Layer 10 of a small transformer language model trained on English Wikipedia (13 layers, counted from 0, width 96). Numbers have three digits each and are written without spaces.
A neuron adds its activation times its output weights to the MLP's output. To switch it off is to set its activation to zero at one token and run the rest of the model.

Output weights of the MLP neurons that the questions are about. A number n stands for (n - 500) times 0.00062.
n53: 696491436853563477383365563669721346284828434563580417295320468555376418565400428537533738185532551276601240562517357569658505362479468635454433447663486480653672467738470504554422472664490346457607609224440365702519637560545611350633733223424553388733384785458466483440350380317202610626
n54: 457534626478373592547534344501355520566432496451543630619506509303518294466574804415549368728544630532265485613572624597411375610463380418521559515608450373585433367422482320428408446431453471549429522429418357596438443610574459598540475618521771336383703424480365738527528564462545600488
n93: 283452483588554519350596483361617513406366591546417396602638649400420193516453626500390591428432541448512384370349608682424624758611690410569497445696548695450494444521423496390431414543456387386546556431632359647552426554584399441662497473294429588565696514518609232569497530554605543478
n97: 500580267727459451440585367620478582417442461481518363453547485379372464406425410411485428669790636576560239470502517430515413676468815351371482416478507507495668404620583570433563572717547586461554555289468394506474574559490484518613379434380382589489457610409695584551439310695612566319
n106: 436409400497321550379427627626644383422507501416606395645595567441424360353585661483313523464724617602524512683341471485428642380498842475369575505512591603401380521567331642440414425529525638583565408373572538557415594439611539379447554475583541585539400452349584372466324264466574776532
n133: 561447311309412570520489554558448358752432541372417551366343784638634320335484613750619687481393623557600583331571553328220812327517027683392467549532368261595598494472440420761635519553604491678351555389454468703709613401635635622157540340711517339721527505525386183554703638310490377357
n152: 856466441543580461744357561679387556497468557335523402358625523508665370580448311654623402750278289624593393185534598390418319516680411418491368604407642377599188457400632713634451643510569521495367444637508522456641413289325521521407696520515597657465323398708581735453563453387569458420
n207: 365425544354433628472503495481466623694443516541439552508631556364492574417323455656660402441426566484560531793369531560331419705501518541464482655374580520672478500534505506402237537765275424669696711486486270461404483301439522850259357495272549436579485502446472633394620549339671434481
n212: 434739366650685355428403251624558502625515607444432402477339368315547512523350425448626540441518570766425535434530558755743446555557417675576438690576768752560507407489564683414411353356449608371514575265549313391380481437647483472560505371317368517404498824394687538346412455335370475552
n231: 609435519524717448625515689626650486540342521687315440398457424654462658744441464653439242646472635491447571437465683598428463386590525392335517324362669581418464578470507393672577558127344424371557494438523716565422375630540408520377380531383418403287544339548479576523795615395389525475
n270: 377453543408473567370669376498554537708463596538468621489424448364523434464239527526506612515427454665448366573543466501513725405380456554531559533490582624508320511489468496644335446593499552327824519407449514455473495309392483576569583548514563444450539735430614602382543509401485426480
n273: 420538341444547360531610425522628405194431431229575494551422648532452535556499387403237446363559628376705479676380576451309561544410853566520572596469412428272674552577467322357540471749552620451570403683572526578628429628482570687619465341653442502607469343414566440467482593474546509432
n298: 460522569356437708421345324625468512639668851613404442582543788479406356430431386333588415755572632645587409597361474278453542376340761600376465318474535842479561329499493597466709310533314427642553395340428555552521524398415457542306455597564449346303534525510657520587514420418511706506
n334: 423490094498569411576264422368572542443433556526235638495468313652577691573539435854444614478504512465599473509478500591652386383554550521614579695588620440407497482450554641437556334454567522268346341556542220465346549504468261600592515534359502532598444513561564585443536576522713574540
n342: 363506435474328446398567575517568458552706568527626482337313557402415196725364513611533459422574365429546390515681514507639523469532128583405602527581489651582574577548415375345187523662512430493500497558529691484480589350645619539583661580608566372509642600242620366423465481372562520495
n376: 472515636543376398455525389451627392547286532487490613493453435620649481576631528559501514253657508469443440602420597771600969534400473531426458533404661757514350515508362378612432654539420630382439565422646402484480354567606499404763646363511398383361556558516462353627209538351343309489

Each question names a token from some text and the token that comes next. It shows the activations a of the neurons there, in the order above. A number n stands for (n - 500) times 0.011.

Then comes g, the gradient of the next token's log-probability with respect to the MLP's output, scaled to length 1. A neuron's effect is roughly proportional to its activation times (output weights . g). A number n stands for (n - 500) times 0.00084.

";", then " "
a: 695485524485485497487500493485572490494608540714
g: 427399451383449518490548511333685461358532442296560397501475361451364594636433392300587386696448351448509504453517388723569432400429365507456522485557812456438358496502542415199691690608533478535399571374684703557337316422588596713665679160437671554585533628753467522553474595673632459468
Switching off which neuron hurts the next token most? n376

" the", then " think"
a: 620492527490488634492490547486529489496530521530
g: 511585767367534552683645522610829497458415404562637419671580251300364438454423635423509466377513305412717565465470528645500442666443474321541504427427343552662656616469495444530752417334458525639611487490379442251649561445564676604543395581322354486400641361383449320754551534307535413368
Which neuron, switched off, raises the next token's probability most? n53

"2", then "5"
a: 487645504496545499498489549492499487550551491496
g: 534573498656679358564612387405632479400264594359495441605498569499498552698511827740455506805552460437236395525332388362416468523299668326657500500542411492517416390582493258768544460569742519422483413548419666574257440590568572331532494530632423465596467588576577506368374563341580303358
Switching off which neuron hurts the next token most? n54

" on", then " the"
a: 605515602485622495493495486499529498658496607522
g: 538552373394363620203425450502627807673537447355655629506516646459498595370374723476469533634633597546508392438296458360678356588494483431657512250497589680578360447693541544457356418478449464334538582781269688394602536241615534398565598524329409356400642547517323409467474457447589638617
Switching off which neuron hurts the next token most? n298

"use", then "pp"
a: 489599497500498495498503485498486486583487500486
g: 473229475566187468550355507449559264574522572619482769622461526446267574445423498393469517377713393539374669835431468594274441498486659578441569571627516349566534395399558604442451860477395547774390428371497505473689463589441407489403488484586631380606488499494663572672569345288511373545
Which two neurons, each switched off alone, lower its probability most, in order? n54, n298

" ", then "1"
a: 490498542590499499500485500660493485491500497515
g: 621416462461495419599621625368447440522397440563459392577492628302474489357555266564788569495360619448801565600358531708488494344601477536555475345231629602195645447585309294674350373345516422630266522332580626508615571471252563646491476471479453484498479542481572614692562498427580677719
Switching off which neuron hurts the next token most? n231

"i", then " del"
a: 526666684496539500486500728657500485496493490491
g: 520611366766399484397392555521401678405407525443674618426665532713849575373463374500340343496473738284452513267456528386540343616479306406438689439312354661447509454491633624619618549517542422521680413641515421753350577576464473570415451472508428269377661566298519404585566575421724452442
Switching off which neuron hurts the next token most? n231

"s", then " order"
a: 636485496485631489775489624492517487499485486534
g: 553471599821668331562472467468327387640416162544387334607636284568411467660418523659468530827289472514202570474606560594542438435556455504647725366611602516638382443559553392579690488531538412592535316535363403433341543304746444536587504447365448370498619403641540336553586518554515391477
Which neuron, switched off, raises the next token's probability most? n106

"s", then "."
a: 586599501499513500692493726496506485498521496749
g: 464203276749645257540527423621750561400546449407568379347410685469590359411509475605591375485287348634513369509619742540458424724446548474537549481216417581763465475533443758507516599464607649570395301434261532430478468505618269359520401672501486499598527520456447652555639414545507556614
Switching off which neuron hurts the next token most? n152

"cat", then "to"
a: 493561664495503500489497775493487485500485498485
g: 614404627360444688342500693354360599469647403412396416415482278563489383396573582692638609514343383652308504624211430578512490418550431449462186440440548453396604544486482653679310528524500543391621340503391634389494628741696447652531513405518471653590743377629376636776446465518609504308
Which neuron, switched off, raises the next token's probability most? n212

"9", then ";"
a: 485506485611493500488500526500485499486696499492
g: 433732524556565420570653443460578523298529527520530462559431508627512367442364426473628477616407687349418455661709559526558300526570541363619621669404430390308356643394645558421398372463787531379405552397239505301557561451761135479432538773572680390478473607482562697605342340536378443556
Switching off which neuron hurts the next token most? n334

" the", then " Governor"
a: 565489626532586706523490547485597514486553492506
g: 360499306474349724626364629417301547580482459421560628534646335579451472649686460646401368229644600357361561579433649243318722366293511635735183455393510467447543486652471440461538339466384570522558566583548459507505722397429480494447685514542762465517475526501622386731478406389584626579
Which two neurons, each switched off alone, lower its probability most, in order? n133, n106

"ri", then "ar"
a: 494659593491513497485494485488485493493485491500
g: 636616403529430274552347526350690268420373616567693395480572695370647528421501350352477728512548625431545451234691477595447555515546469379609410492662738533617573574608531386527532656228397379579341682644540426420292639430388674427611367652554502449414385323286503570543496650660332453489
Which neuron, switched off, raises the next token's probability most? n54

"d", then " in"
a: 653519485569591485626500545485519485585485492488
g: 550565638347185537567412366470703428360618575491449687420552634422427311323492559444724565433675555466622414464622510413663575473578380619390369619365296434216641558499600508429563574431587604352527533510725591581383749313573452415524365324415471621376416390610726314762423607427497635429
Which neuron, switched off, raises the next token's probability most? n152

" The", then " sub"
a: 744485582538530807500488544485632485486485523627
g: 507458473654490679444592695464543451510539545573460474443441416392510386341510495501577439330682398349421635402463525351496655610503396423631585636437576485565463243282471545535472559690700538479642782588509347551445181587720470260248396692505687173423535587352505667492339639456642609438
Switching off which neuron hurts the next token most? n133

"hard", then " Lind"
a: 660496488499485499674487641496587488490649494486
g: 719734363586444661354533567530367450598460584519694685580511480433678510359579619453444473295492424450754572533515444268406637646579550688487547644580479662386493422493646346506490216351371530269443274473471418449506515661373210584515428449531544391446447616422310644357666380356623673685
Which neuron, switched off, raises the next token's probability most? n152

"-", then "2"
a: 485506514506539488500649500682485604540492485485
g: 406610476400450479501567371658542495515368393497416563413689516669480626617281678374492416748605364741457388510500720425402486587546488430439501425478506351739239476581573533456576679704447787377572743494431223547312315376550289483628493332543549440580648510598624562296467325533513474328
Switching off which neuron hurts the next token most? n207

"\n", then "-"
a: 529485787846729542516492490489537688615496488551
g: 499490597287261542440424538463506512338598386521419447500597607451378661678477380344659655685743327502551443495639478712736369803607519502278386393495626435395511390523548550426495247674696589742618427414549353281550503383607494259383620513496701435522381493669539448495398430382422476597
Which two neurons, each switched off alone, lower its probability most, in order? n97, n106

"y", then "lan"
a: 491487500495523500495485492618548485500485604539
g: 654558677444567410376493477567618711538576378326537445470556603431370430431318398671474286660486521611383409701536596485534658398328448612448510342574528550375309397526607641484571460361447496491407666702358676467456532307377471606578527623649375714747601434318550433093337491457544463771
Which two neurons, each switched off alone, lower its probability most, in order? n342, n270

")", then " ("
a: 742485496499486493503500559491576486494716628548
g: 634491447457589530382731405339555551389472518692563446506518509384404515419753372538685367713724445543437581482566423375337668318409545339355516630422514624395478548512431755443738324514744417222403462325655408668257572502412526361633582585439644447437454265435373639502520643533589667419
Which neuron, switched off, raises the next token's probability most? n53

"d", then ","
a: 543693488616571485498499615486524492502540490553
g: 536508472569610303546605462670231696386372416551532685591663546263539456383544477583655427376581534490567407428366674528698520663341518457542548536437383546488532538650244655599417349577244503560565483397375631583568555490453335359515634523565664557439336219302688557266455397687351523756
Which two neurons, each switched off alone, lower its probability most, in order? n97, n106

".", then " In"
a: 614488731750644505518496512486591643539602500509
g: 622575544455397788643562417303543468459521638638565597351405399279553312614375330349428538536548619457596432525599412402779502521404372551269515471477526470264505500409711669298695629486524390541533540719550422647427599388562507426335314501491545552275361564898720487477530546530429434422
Switching off which neuron hurts the next token most? n97

".", then "\n"
a: 617490753774659510515495513489608653546567503510
g: 379248491610458268626511430583510442720579255315272437494518701465347575466597679527683412491620509755409529544394850497323461415585559672466503621356310328512594526725338394488478619609470686538443668408415488557496382571361537618464589484596537503717456488215380399432401464594467552545
Which neuron, switched off, raises the next token's probability most? n93

"id", then "ad"
a: 491492485672536492498497987669491485498546500514
g: 518777415325644490410416305528539326634407701743471252616440645390539449394711498421528469396469599346540308769479578467564534447253417506666493692740483499482285514505515481361417764656623336628446576559500311408503551447633572426374460573494577406372658472306464381527504618659343610458
Switching off which neuron hurts the next token most? n212

" \"", then "La"
a: 485485528638486536500485497487485726498488485613
g: 533658410604418528230423406488426658599346381385692550473357693664447548613411562618731620421309514426412369638336559507507479718396561578473598486700514475341356560393547503575457505383120682526352444539461635316613642776399525545432352350749576643592399490406594520609474494532288445415
Which two neurons, each switched off alone, lower its probability most, in order? n273, n376

" ", then "hi"
a: 561516560490505488487500570616487657525546487493
g: 523421559566310557563697467343495708558301423398513327465501430461603590342640388568510474560571499542563411541522315454342576603586653346443710289280562637482444517717417545476325395662371416321455522605158311411422670447537624709676495640691482619650490702459487261549412698461445636481
Switching off which neuron hurts the next token most? n273

" of", then " Re"
a: 497513529492492497499492546500495488494587488792
g: 527479397583363585701528580410583428422327284572368595501459524475536353648342417580549617538395714583660431385571559614448607381306429652425591478403533530436577514619400429351573415421389617403457353561587452687317633570309672677547464580459547378519497424691422976477659448610435154328
Which two neurons, each switched off alone, lower its probability most, in order? n334, n376

" Type", then " X"
a: 751496537500485499485499824499549500499494499637
g: 520584424651455403389480479379527616500562515249363408636595374426596381459430545658429423442442309337694414585326445420342409473427541583613610470781442661533514460386657668551611259348376498513596362699648600534372444920708514604478334448463527449669763597554422552564473559287363521379
Switching off which neuron hurts the next token most? n212

" the", then " Catholic"
a: 687492548504513693494492564486551497490508520538
g: 556546425385811635553336491476550610478618446449424416639554345445503436518927419591242350221594521496406570542442573602531635563215542633660362595598402514481346646501456419478508354623448445583326579396493639286545711512521373480413429291467730630389423418568408564723485383473604623442
Which neuron, switched off, raises the next token's probability most? n133

" fit", then "ted"
a: 509511503642488500532495486535554499692499499498
g: 491424596403434525290696425390721419494523738537541299525497513468567403507371634616347584584421343398471539609537433613644464278412707456447690496466545422560731506528327319463464459604312379585222703423429736420352686493667302401444391544492609648682425425364760515452550320621482625632
Switching off which neuron hurts the next token most? n298

" bomb", then "s"
a: 675486811496492500583485790495488487500485499656
g: 405615595618547527476669351645356452309303522516407838560412620606597677450522433394396527651309489648458511386714470422621406537603356499373362363332385423492480506650364608456710551686490555386624444366667349513514518237271525299599537559246400345548559466553538781655505486542627601527
Which two neurons, each switched off alone, lower its probability most, in order? n152, n212

"at", then " channel"
a: 560493686500496500631498485498489485500489494499
g: 448493642528614386528525546566518408467508641465491600495388491656252556331313477454560493509473309475543459548468300524691646668645290377332477390450669405552631580193464713597593750556638593479548618444598252717569402729398395590605549532275412322636586338504605473227641402333480478517
Which two neurons, each switched off alone, lower its probability most, in order? n93, n53

"ro", then " Gu"
a: 528523557486485500491498485495485488497518485560
g: 612595199698392463452497604413325560542578665439539520583634558582676658328559524419103475381390676450487561665415606389409592475655362659410477218685293729528481391519597572508625377507377615360499390619709413571304588601586395471466377338427589410506649510601531479329586387404637460533
Switching off which neuron hurts the next token most? n93

"9", then "4"
a: 500487507525701495562519497485485485489608489488
g: 456460477406294521294447415339442554442649448582330303545416415518599560521519712588403469351600528470609529518274583529730384621261620409556661674640344717416560548471283475721464658656626518572466632598520416641583334360502487452383299610565727340679474781460415440266533448370623445454
Which two neurons, each switched off alone, lower its probability most, in order? n106, n334

" in", then ")"
a: 711485493615490500497500488496558486485498817748
g: 711254512403507557548495434801597698684486450459567528678327579454335210484573726406376289240440539461527503620333548592352453616488592446396464525238434367306527612479530568514444484546517395574579570491667412526281597632508482594719526548730600467351528377507473512253407750548603406558
Switching off which neuron hurts the next token most? n376

"7", then " August"
a: 492783585551507497500511498496607493487489500497
g: 646584459502514688306259457314375380537519404426545635464507393623718585265484600638391502598370350327393504658273321568647511326468442702489630330582557574369417362435602502516439420430500426361557450544680464435511703659506571549738560338411636513431628579784327302492591597483643750448
Which neuron, switched off, raises the next token's probability most? n97

" Al", then "ta"
a: 564506713494556499499485632500487489485492500697
g: 624295637409496445191579517380568699421582329317419578409501516667685501585484627749451571731414587529185516502247416489562371376452573326297294596476575527355741345535546458581386514654558505501572496525469669447540661359654547375352502505614474489636666594534638589432397502376684427325
Which neuron, switched off, raises the next token's probability most? n212

"tor", then "ped"
a: 500608666490568500500500487495487514500499499557
g: 392662426463326533192584616460589452641476795473592440501408476532400650350487745353354352403626373379675590777619431442523509410358642599417766475524545466444401536584432563533394666388546398598407662553395546383502457549327612292542395389547592322535568605557497613282667252392530531745
Switching off which neuron hurts the next token most? n106

" Alex", then " Gal"
a: 712502744498501500498490506526486490500485498596
g: 724670491683583518328589414640484435594552793291527762530622423718354646287349581699434353355348596332653560631777548356613420490450321442516481401570549610303464547415468506579553651559444456356628356454469371414438533626548266532369416519454384420400386599410519550364505398376706629566
Which neuron, switched off, raises the next token's probability most? n93

" speed", then " of"
a: 642574576498643486687500734502614520508492487591
g: 548452561557419449273490461546470560610784629576560544722595494554454301713529527497371481698515500423510518591300599728588456421686492479116559581550693406448333298649577236529360671531535345385472437764505343552517681448383646449244530478487326435569500494255482435401527461480541486633
Switching off which neuron hurts the next token most? n106